Layer 2 of a small transformer language model trained on English Wikipedia (14 layers, counted from 0, width 128).
A neuron's activation on a vector x is SiLU(gate . x) times (in . x), where the dot is the dot product.

Input weights of the MLP neurons that the questions are about. A number n stands for (n - 500) times 0.00074.
n53 gate: 425 617 458 400 364 742 404 452 575 361 264 438 544 155 828 410 427 382 582 373 383 376 563 607 333 291 395 642 530 487 437 646 537 395 596 361 548 789 372 611 569 660 414 559 420 266 693 273 384 474 371 832 571 842 676 475 433 457 466 475 621 169 250 554 571 615 465 705 504 564 439 500 381 623 560 634 469 512 585 644 596 666 485 405 406 525 358 563 711 551 582 390 408 429 357 404 725 443 599 687 556 476 476 635 504 563 370 588 496 439 456 469 609 570 335 521 252 537 273 524 552 182 573 355 681 460 420 336
n59 gate: 318 614 535 755 591 677 641 402 464 642 581 679 529 435 442 682 544 586 429 667 397 240 687 462 514 594 710 327 604 604 532 580 489 390 644 576 547 474 136 552 748 514 347 573 464 740 437 324 511 551 439 428 531 571 602 545 395 359 661 370 473 578 365 296 511 349 661 625 343 625 600 492 561 740 649 366 489 493 493 562 107 552 297 726 547 538 485 634 389 440 493 507 376 561 515 617 500 584 583 362 445 522 426 588 545 550 674 810 401 596 464 632 367 594 474 628 551 530 362 442 515 327 518 545 570 577 504 640
n100 gate: 660 466 196 373 836 500 211 703 476 650 500 733 515 301 582 871 368 653 510 464 657 510 749 555 640 361 569 662 638 602 337 541 375 420 541 587 427 339 515 727 416 637 361 474 311 469 657 235 354 337 562 760 449 285 471 740 553 813 369 444 480 275 355 284 691 298 748 702 422 740 219 495 313 191 364 976 514 510 664 505 622 775 467 621 419 515 454 418 643 367 613 428 532 339 708 754 748 552 361 659 661 623 200 505 367 409 628 439 539 593 500 590 398 601 405 866 214 702 505 298 255 330 662 581 612 324 563 451
n109 gate: 556 528 626 434 364 327 453 403 642 368 449 426 458 581 248 401 472 476 619 452 281 608 690 513 479 706 229 466 563 518 531 274 504 666 475 330 319 658 414 473 642 548 389 544 458 415 773 277 730 305 558 603 544 636 619 547 462 616 602 438 565 387 504 601 685 481 507 440 472 532 617 537 548 463 323 523 689 438 399 462 463 525 497 407 322 636 583 497 468 483 344 582 481 326 504 308 297 608 404 400 280 592 306 571 523 657 479 511 609 408 500 343 577 536 310 722 531 587 521 427 662 544 662 558 637 654 381 420
n135 gate: 668 507 403 629 317 639 473 348 436 497 387 547 359 466 548 560 516 567 527 555 585 480 251 593 364 468 631 749 531 541 526 524 651 513 571 516 568 574 483 457 490 449 427 765 601 459 573 560 368 500 494 696 469 446 477 530 526 420 314 380 530 738 346 604 660 552 650 503 617 307 394 720 330 507 477 535 494 606 333 445 602 467 475 478 433 503 310 574 681 348 595 356 500 459 305 526 625 486 311 523 585 404 559 469 236 480 576 572 595 316 407 669 554 611 614 576 490 537 309 629 533 664 618 352 493 549 523 369
n157 gate: 517 439 496 381 379 482 396 401 563 397 687 508 536 489 556 420 615 322 544 492 849 401 466 395 436 479 378 293 325 418 651 507 595 638 307 571 660 489 679 337 684 462 504 601 440 594 496 452 507 609 545 549 340 602 297 321 293 443 408 601 293 534 591 261 636 534 596 511 461 425 331 725 521 485 358 381 497 448 315 347 641 493 606 449 479 631 641 355 514 455 576 538 527 570 612 375 518 437 647 475 557 658 561 709 473 403 446 679 658 428 676 409 266 621 441 251 596 526 592 602 235 486 633 393 575 450 718 643
n190 gate: 543 358 423 476 343 689 425 617 598 538 444 534 462 500 515 686 385 406 433 658 492 417 592 482 561 538 431 488 413 612 225 572 622 592 797 455 416 602 332 805 299 767 313 335 584 520 500 390 367 365 414 342 584 504 458 676 647 320 488 496 350 275 281 472 455 245 441 597 393 619 315 404 308 468 530 398 401 571 504 919 556 438 635 482 362 684 579 519 627 348 474 466 337 393 763 286 496 487 316 564 591 334 546 262 460 572 562 636 481 481 496 507 357 417 473 520 447 559 454 251 458 685 535 397 657 408 389 545
n203 gate: 391 523 856 601 314 423 520 439 252 477 683 289 477 411 431 572 484 489 611 312 617 520 213 603 481 424 298 492 467 366 763 464 353 679 625 741 612 389 619 415 328 575 520 296 458 439 413 468 612 504 572 550 427 560 500 361 515 339 733 565 508 558 354 560 780 742 155 344 697 570 492 573 538 308 442 388 470 538 593 515 557 305 411 364 580 484 460 508 504 545 354 382 618 744 465 701 648 544 637 293 450 586 504 552 540 214 520 504 629 391 584 644 629 237 710 459 592 396 269 557 652 496 523 504 508 620 372 426
n258 gate: 604 317 562 494 537 585 516 436 400 509 322 627 314 487 679 626 382 585 437 559 471 687 281 392 460 573 373 649 555 545 518 561 522 688 510 418 411 383 373 529 469 428 283 656 592 536 682 456 563 394 488 609 448 541 399 525 421 391 460 464 283 424 560 446 590 493 550 425 675 515 494 406 224 445 451 646 550 681 565 485 654 422 509 459 684 523 529 765 656 461 718 436 476 529 434 605 410 683 448 567 506 597 366 352 561 609 550 603 534 556 521 605 461 427 563 656 568 497 537 482 438 664 488 589 540 491 481 489
n53 in: 632 391 479 568 615 636 449 442 587 425 469 587 576 122 671 577 398 513 702 448 384 264 579 525 344 658 329 648 615 562 422 633 605 585 623 396 376 446 281 469 364 497 490 749 493 510 679 345 434 439 459 707 503 611 546 470 364 570 408 431 402 395 513 585 660 535 381 388 549 523 387 514 510 490 458 697 516 548 598 608 620 559 591 381 368 720 510 519 632 487 690 423 357 605 460 448 758 509 748 545 415 556 384 365 593 466 536 500 447 549 574 586 483 568 275 455 500 500 393 562 559 465 530 470 543 503 628 402
n59 in: 438 366 235 857 848 642 803 515 485 703 409 534 258 323 313 555 155 420 663 549 388 458 372 583 277 646 346 324 568 473 278 826 310 347 505 647 622 231 484 466 562 525 160 387 286 570 927 342 515 467 191 571 361 610 337 526 510 352 753 366 479 637 620 167 625 679 431 663 551 885 262 602 540 549 495 385 466 756 239 745 425 278 323 549 395 226 617 566 676 366 450 229 383 738 625 587 580 577 555 510 495 428 485 397 375 511 469 495 41 835 495 520 783 632 757 484 240 686 734 748 413 584 551 288 572 628 587 491
n100 in: 529 411 382 520 654 550 608 363 603 431 718 727 372 399 489 440 682 338 706 586 628 440 500 756 397 651 670 603 434 690 534 572 480 504 364 595 727 512 460 357 500 549 653 662 623 484 339 627 586 532 350 413 290 607 604 547 633 484 591 508 632 426 622 560 692 480 504 447 854 527 597 683 614 292 603 674 463 625 363 715 484 453 644 485 549 508 336 397 504 597 377 296 483 556 402 824 548 384 409 649 519 399 236 319 460 488 648 395 643 306 424 459 520 683 219 610 646 436 397 706 720 511 357 627 554 299 531 514
n109 in: 437 510 666 351 530 602 559 576 375 487 518 348 574 465 750 669 688 474 370 355 542 576 413 595 622 385 389 604 680 430 520 444 510 484 448 652 540 527 510 582 274 529 681 426 586 242 286 360 300 401 507 385 427 545 420 476 352 461 446 353 410 514 541 345 435 461 510 514 510 400 598 686 599 302 523 529 638 588 497 427 462 409 538 494 686 469 431 480 628 497 661 569 653 593 378 573 684 447 618 206 637 554 500 445 494 483 243 245 638 490 444 673 594 476 503 553 430 188 444 619 513 607 497 365 467 490 530 512
n135 in: 586 375 531 422 363 611 616 352 357 471 561 353 596 487 602 532 425 223 738 496 807 479 348 539 438 561 479 785 359 648 615 439 351 724 780 676 591 457 611 492 257 786 513 552 612 355 331 351 456 365 480 557 513 721 446 419 492 478 433 565 461 469 275 359 735 443 663 650 753 504 353 500 467 623 335 504 640 724 544 769 621 584 488 311 427 452 410 713 860 427 339 394 459 517 774 595 655 573 435 484 566 404 538 651 281 509 521 496 688 625 275 541 366 791 696 325 521 405 372 570 446 344 400 470 380 384 438 285
n157 in: 399 527 330 409 456 603 346 500 543 617 373 735 595 655 483 428 574 256 479 528 434 368 482 452 503 480 514 493 462 556 556 588 303 497 371 414 547 476 493 490 704 569 387 401 500 343 507 493 510 378 320 550 349 379 467 552 384 554 406 320 308 291 534 517 720 240 751 403 587 419 215 659 682 248 530 648 678 401 429 473 549 618 606 526 609 528 559 540 551 565 555 658 636 569 469 601 535 450 569 576 456 673 537 639 484 286 391 507 625 351 530 480 437 479 545 699 610 469 373 527 470 542 564 691 557 345 725 469
n190 in: 473 366 527 376 424 650 463 500 585 450 523 500 376 629 390 588 366 433 470 668 462 418 564 510 593 649 493 601 425 674 304 477 515 503 762 557 446 593 311 682 328 665 375 451 561 676 485 333 347 356 328 429 621 463 536 578 504 361 438 561 455 527 264 481 267 358 465 607 352 768 336 318 333 527 367 326 312 656 403 806 575 511 600 479 330 629 676 546 715 314 514 362 358 552 723 305 601 484 386 589 572 413 569 271 483 605 515 636 605 544 557 493 410 474 578 389 529 545 349 265 453 633 489 522 576 460 424 605
n203 in: 480 489 734 455 329 468 640 460 471 496 576 375 562 370 493 465 237 536 757 454 587 466 306 762 504 382 336 602 503 584 772 545 343 630 526 475 764 594 571 459 566 426 411 446 399 446 500 481 504 419 525 672 435 329 438 679 317 290 617 519 455 481 519 605 706 678 308 357 583 587 617 653 518 235 507 512 566 504 594 500 375 408 545 389 418 542 410 331 548 514 454 368 508 560 426 678 685 590 500 406 576 478 343 612 524 345 577 515 643 394 615 621 602 354 601 642 612 500 142 701 814 493 540 575 591 580 325 447
n258 in: 552 612 704 715 388 360 545 517 360 837 90 529 552 207 547 366 487 344 641 555 563 425 388 467 436 462 435 592 171 477 381 630 460 508 679 691 427 230 540 667 561 387 447 500 380 445 367 628 849 348 676 682 487 637 611 531 500 266 846 437 233 362 333 407 748 244 541 299 530 517 439 269 504 432 568 408 665 626 550 521 527 387 459 435 517 392 482 755 617 533 658 428 575 416 561 586 567 587 538 487 629 574 253 413 342 616 583 734 686 439 521 445 209 327 628 686 543 388 184 572 409 662 448 331 418 612 719 477

Each question shows a token from some text and the vector x that enters the MLP there. A number n stands for (n - 500) times 0.0079.

" .": 433 519 636 431 471 559 474 545 551 566 493 479 480 503 485 364 452 711 546 685 353 570 522 654 656 535 464 440 384 567 580 471 628 640 562 517 561 458 503 674 588 431 515 612 643 421 574 435 367 297 417 747 516 308 564 561 495 582 482 538 501 577 608 494 640 496 516 518 618 517 596 621 514 541 591 678 592 623 357 525 630 500 573 474 587 524 497 636 506 611 702 311 654 518 396 578 586 554 491 524 575 460 482 387 260 406 417 373 440 389 492 659 577 657 461 362 607 508 531 492 494 580 487 507 270 396 511 545
Which three neurons fire most, strongest first? n135, n100, n258

",": 124 406 500 512 637 402 599 571 728 451 577 502 535 512 637 563 606 673 600 610 286 462 446 589 450 482 550 462 290 577 510 564 638 581 452 496 435 435 649 531 539 415 449 616 674 483 475 554 427 372 500 721 503 442 581 612 394 642 521 442 295 502 646 377 486 539 418 326 464 550 627 532 499 547 525 437 569 610 430 353 567 482 557 543 379 449 670 532 514 410 536 517 500 526 454 463 497 616 388 538 634 475 550 340 543 420 404 525 379 403 495 432 460 453 554 425 496 642 457 354 469 629 496 607 413 478 552 538
Which neuron fires most, and how strongly? n258, at about 0.25

" ": 399 487 527 522 428 564 395 603 412 434 552 484 519 618 756 552 372 501 546 402 459 623 538 576 495 581 577 557 661 464 553 522 619 598 597 512 461 595 516 467 667 416 509 551 683 569 506 500 487 380 459 582 575 473 610 544 398 649 717 501 457 439 635 475 542 392 358 182 428 641 543 403 579 501 453 640 432 566 416 569 413 387 581 505 385 486 550 533 316 407 513 346 592 536 521 431 477 715 447 551 614 395 590 568 631 506 311 637 475 454 482 582 442 630 555 332 559 598 589 505 431 635 354 500 383 578 438 575
Which two neurons fire most, strongest first? n100, n190

" |": 333 519 404 400 557 493 593 601 682 507 547 450 453 539 589 446 508 570 441 475 374 617 553 566 659 539 484 533 423 515 533 656 662 575 487 502 417 599 520 523 499 487 491 541 594 454 433 587 535 363 588 643 611 698 775 609 388 554 602 375 242 576 705 496 577 440 402 361 451 488 573 479 483 425 494 548 608 722 575 406 475 391 663 480 408 586 660 360 461 419 593 486 660 487 442 394 516 598 539 527 543 406 508 401 522 526 391 531 417 698 413 542 445 634 501 393 622 624 502 608 574 536 589 596 461 391 399 608
Which of these neurons fires most? n109

"1": 729 377 407 414 444 572 475 474 544 504 636 697 574 541 588 518 565 691 583 550 383 467 543 507 671 716 552 647 497 536 597 516 571 551 321 516 526 621 489 479 550 572 414 449 653 510 493 578 527 421 589 676 539 529 470 483 397 656 537 356 356 568 634 654 421 404 378 407 364 386 613 520 560 338 495 545 411 647 443 515 528 384 349 481 421 401 465 459 470 421 611 421 612 441 406 379 731 529 491 457 572 414 624 554 419 571 554 416 541 415 549 519 521 591 673 504 479 466 534 623 603 596 354 514 361 452 573 444
Which neuron fires most, and how strongly? n59, at about 0.28

" as": 302 521 412 453 674 393 533 411 532 519 587 574 451 651 591 583 635 443 460 472 385 474 509 542 429 579 641 511 418 545 375 611 655 592 566 345 485 527 425 423 459 525 511 661 407 443 467 674 490 316 451 534 740 463 511 441 520 533 523 602 375 608 607 732 611 685 499 394 297 439 451 476 576 584 451 435 608 710 308 574 561 464 626 496 414 610 615 611 500 385 565 499 462 538 530 716 403 706 446 494 495 422 503 434 376 532 356 501 475 405 455 513 384 484 564 497 520 645 496 479 523 454 538 342 282 449 501 574
Which two neurons fire most, strongest first? n203, n190

" provides": 456 321 490 437 592 476 626 347 608 637 475 584 498 528 560 558 428 670 708 599 459 356 264 423 403 500 543 598 477 584 498 515 422 572 471 431 482 533 539 450 456 477 401 582 535 512 478 690 447 457 585 604 511 513 584 555 488 460 480 660 321 401 736 554 471 396 554 491 480 462 511 578 398 505 576 706 581 643 598 410 610 515 552 386 467 686 622 594 476 385 651 407 348 565 595 578 470 510 512 561 536 572 455 412 639 430 473 469 508 397 510 605 459 531 468 581 731 766 458 612 476 738 534 332 298 474 530 537
Which neuron fires most, and how strongly? n258, at about 3.8

" three": 652 597 389 486 554 521 498 484 404 451 507 729 500 607 584 426 482 561 561 581 452 551 513 458 387 715 570 623 478 655 529 409 530 426 534 509 448 592 484 466 449 390 436 547 594 614 410 455 427 559 398 710 437 598 700 577 439 468 711 606 415 542 554 491 544 448 363 431 433 418 438 372 399 534 447 647 544 531 640 525 774 519 488 475 353 541 656 271 450 514 600 372 561 485 403 544 571 722 539 465 640 454 621 584 286 584 487 473 541 316 536 599 449 496 552 535 504 576 503 573 379 552 478 421 273 584 483 563
Which neuron fires most, and how strongly? n258, at about 0.91

"man": 489 353 393 416 524 322 433 506 572 166 567 510 387 550 532 596 530 562 506 578 352 531 439 446 348 634 437 736 512 441 699 771 560 700 418 441 660 439 454 577 599 489 487 606 530 538 372 464 493 555 319 675 611 550 487 437 463 347 426 436 373 564 527 649 518 452 422 402 587 488 561 452 472 448 542 440 476 576 398 496 604 470 400 524 431 394 531 334 436 494 476 532 566 558 465 595 533 601 498 604 524 385 405 335 247 535 471 483 463 540 476 477 570 404 525 349 406 576 522 496 564 747 554 626 350 451 566 449
Which neuron fires most, and how strongly? n203, at about 0.13

"19": 631 383 607 547 437 547 482 435 509 395 533 623 524 521 686 659 361 593 567 592 415 526 674 566 415 649 593 418 593 459 544 538 515 640 465 471 420 535 373 481 504 404 435 557 622 512 485 510 525 516 412 713 792 467 489 507 625 572 579 388 442 519 551 447 449 461 324 444 536 554 496 623 546 437 277 527 359 637 489 521 580 440 542 596 420 428 544 533 439 446 617 708 603 364 443 559 591 681 439 435 510 391 558 498 298 605 396 267 494 409 393 534 396 525 511 483 571 431 355 618 423 448 592 447 404 423 565 556
Which three neurons fire most, strongest first? n135, n109, n100

" November": 591 540 465 508 480 421 441 681 645 410 739 521 371 468 474 588 440 431 480 533 427 449 345 716 397 343 554 512 464 537 558 563 724 614 573 570 538 543 320 413 617 452 483 692 653 549 485 459 319 396 515 728 630 535 606 498 437 567 432 335 560 568 437 697 702 517 370 410 582 533 585 517 534 447 329 414 490 457 509 475 511 482 638 587 578 487 371 433 524 397 527 434 488 564 429 394 460 565 501 617 583 335 573 470 405 588 366 272 456 424 449 474 537 462 513 513 574 653 428 471 641 527 523 561 368 472 559 398
Which three neurons fire most, strongest first? n53, n203, n59

" of": 417 393 389 417 525 511 608 598 492 408 623 444 660 598 625 612 602 698 532 304 259 418 435 577 420 529 466 723 409 611 428 376 567 532 429 358 433 469 570 448 515 305 548 435 579 554 485 613 583 576 610 629 622 507 774 385 412 608 425 376 303 454 569 528 691 610 393 343 380 490 472 488 484 471 425 464 662 517 434 394 576 517 637 529 537 527 445 475 377 396 486 424 527 406 527 667 494 599 416 452 482 547 547 366 473 482 517 395 570 446 448 615 445 676 583 461 569 590 508 463 520 519 388 451 562 562 586 670
Which of these neurons fires most? n59

" Angeles": 633 488 561 369 399 559 572 563 551 514 427 527 560 731 573 548 499 658 548 457 430 509 409 485 356 655 463 516 529 500 464 521 655 584 608 449 298 530 426 661 554 397 584 681 619 392 411 487 586 669 668 590 594 378 446 483 414 510 518 504 547 596 437 323 588 519 302 416 389 379 415 583 587 443 417 614 505 637 602 575 656 394 510 545 534 426 318 423 530 507 456 375 609 448 419 392 501 598 571 563 502 437 535 322 382 644 553 517 452 532 479 483 502 427 564 634 562 706 469 545 370 646 524 591 442 394 662 231
Which of these neurons fires most? n258

"20": 508 570 612 556 559 459 427 533 570 403 594 509 506 622 751 624 410 467 719 538 436 450 638 554 516 726 468 499 613 475 547 451 554 632 361 387 405 545 229 507 491 438 466 521 671 478 404 454 538 409 472 641 686 547 564 540 447 489 599 484 540 513 511 416 417 490 311 444 480 507 464 564 487 370 338 659 327 634 400 456 525 491 465 610 421 413 559 533 461 217 594 558 598 411 325 686 549 660 472 497 544 444 468 530 277 502 506 319 495 472 423 431 484 532 566 501 579 500 408 610 497 476 623 471 350 360 546 504
Which of these neurons fires most? n100

" contract": 568 349 534 550 533 520 441 475 561 517 621 470 262 577 495 364 452 607 540 557 423 468 448 544 354 431 464 542 487 356 522 280 684 581 562 407 410 595 348 568 587 377 633 632 578 511 436 468 593 488 520 647 530 559 574 773 549 420 326 450 535 614 567 519 543 431 427 445 571 548 480 564 503 351 388 495 639 496 493 493 449 515 397 471 480 653 481 529 583 357 641 395 502 625 509 572 642 672 642 570 495 432 567 529 271 612 289 405 488 342 484 545 571 501 381 455 485 525 451 566 641 762 479 555 309 625 642 366
Which two neurons fire most, strongest first? n109, n258

" a": 279 617 407 470 389 522 466 542 366 438 579 550 480 546 597 532 597 521 467 497 399 465 469 543 514 530 498 615 701 729 503 453 549 488 554 469 599 421 692 291 519 482 531 562 540 421 545 586 361 424 522 679 449 352 642 550 510 568 555 572 249 418 619 563 726 385 418 412 373 451 449 553 392 510 458 546 536 587 560 432 656 425 500 449 385 501 549 546 444 290 382 438 551 589 311 491 489 707 477 506 550 470 571 318 344 620 437 368 495 453 448 761 450 496 401 414 583 448 468 526 564 611 702 371 408 388 479 585
Which three neurons fire most, strongest first? n135, n203, n59

"|": 464 622 483 464 734 354 501 501 478 496 525 423 701 585 506 488 417 497 367 548 357 479 604 473 508 591 444 610 564 623 566 465 649 543 617 520 472 670 460 364 625 316 362 451 436 416 567 554 568 452 509 575 625 509 675 400 465 498 390 388 481 547 584 466 467 339 468 422 420 448 516 491 504 502 454 672 642 575 543 451 504 493 655 532 360 595 465 434 460 387 712 466 484 487 486 506 473 501 511 363 596 464 564 293 415 453 423 613 346 554 275 502 584 548 586 350 598 489 541 734 632 484 594 453 476 343 528 660
Which neuron fires most, and how strongly? n109, at about 0.16

"5": 804 455 378 390 514 413 460 537 494 515 642 606 582 602 748 485 451 633 627 590 434 560 520 572 571 736 578 582 461 481 521 514 521 530 276 491 486 605 492 609 651 477 441 526 574 468 426 523 444 501 519 781 611 617 414 417 434 551 543 446 461 573 556 562 484 501 256 461 475 441 554 596 499 379 557 522 445 685 532 565 481 409 455 573 434 504 559 429 427 444 685 520 692 372 530 454 657 583 465 329 611 424 598 573 469 464 549 406 532 386 523 490 490 564 540 460 426 448 467 553 576 647 345 440 316 460 624 377
Which three neurons fire most, strongest first? n59, n190, n100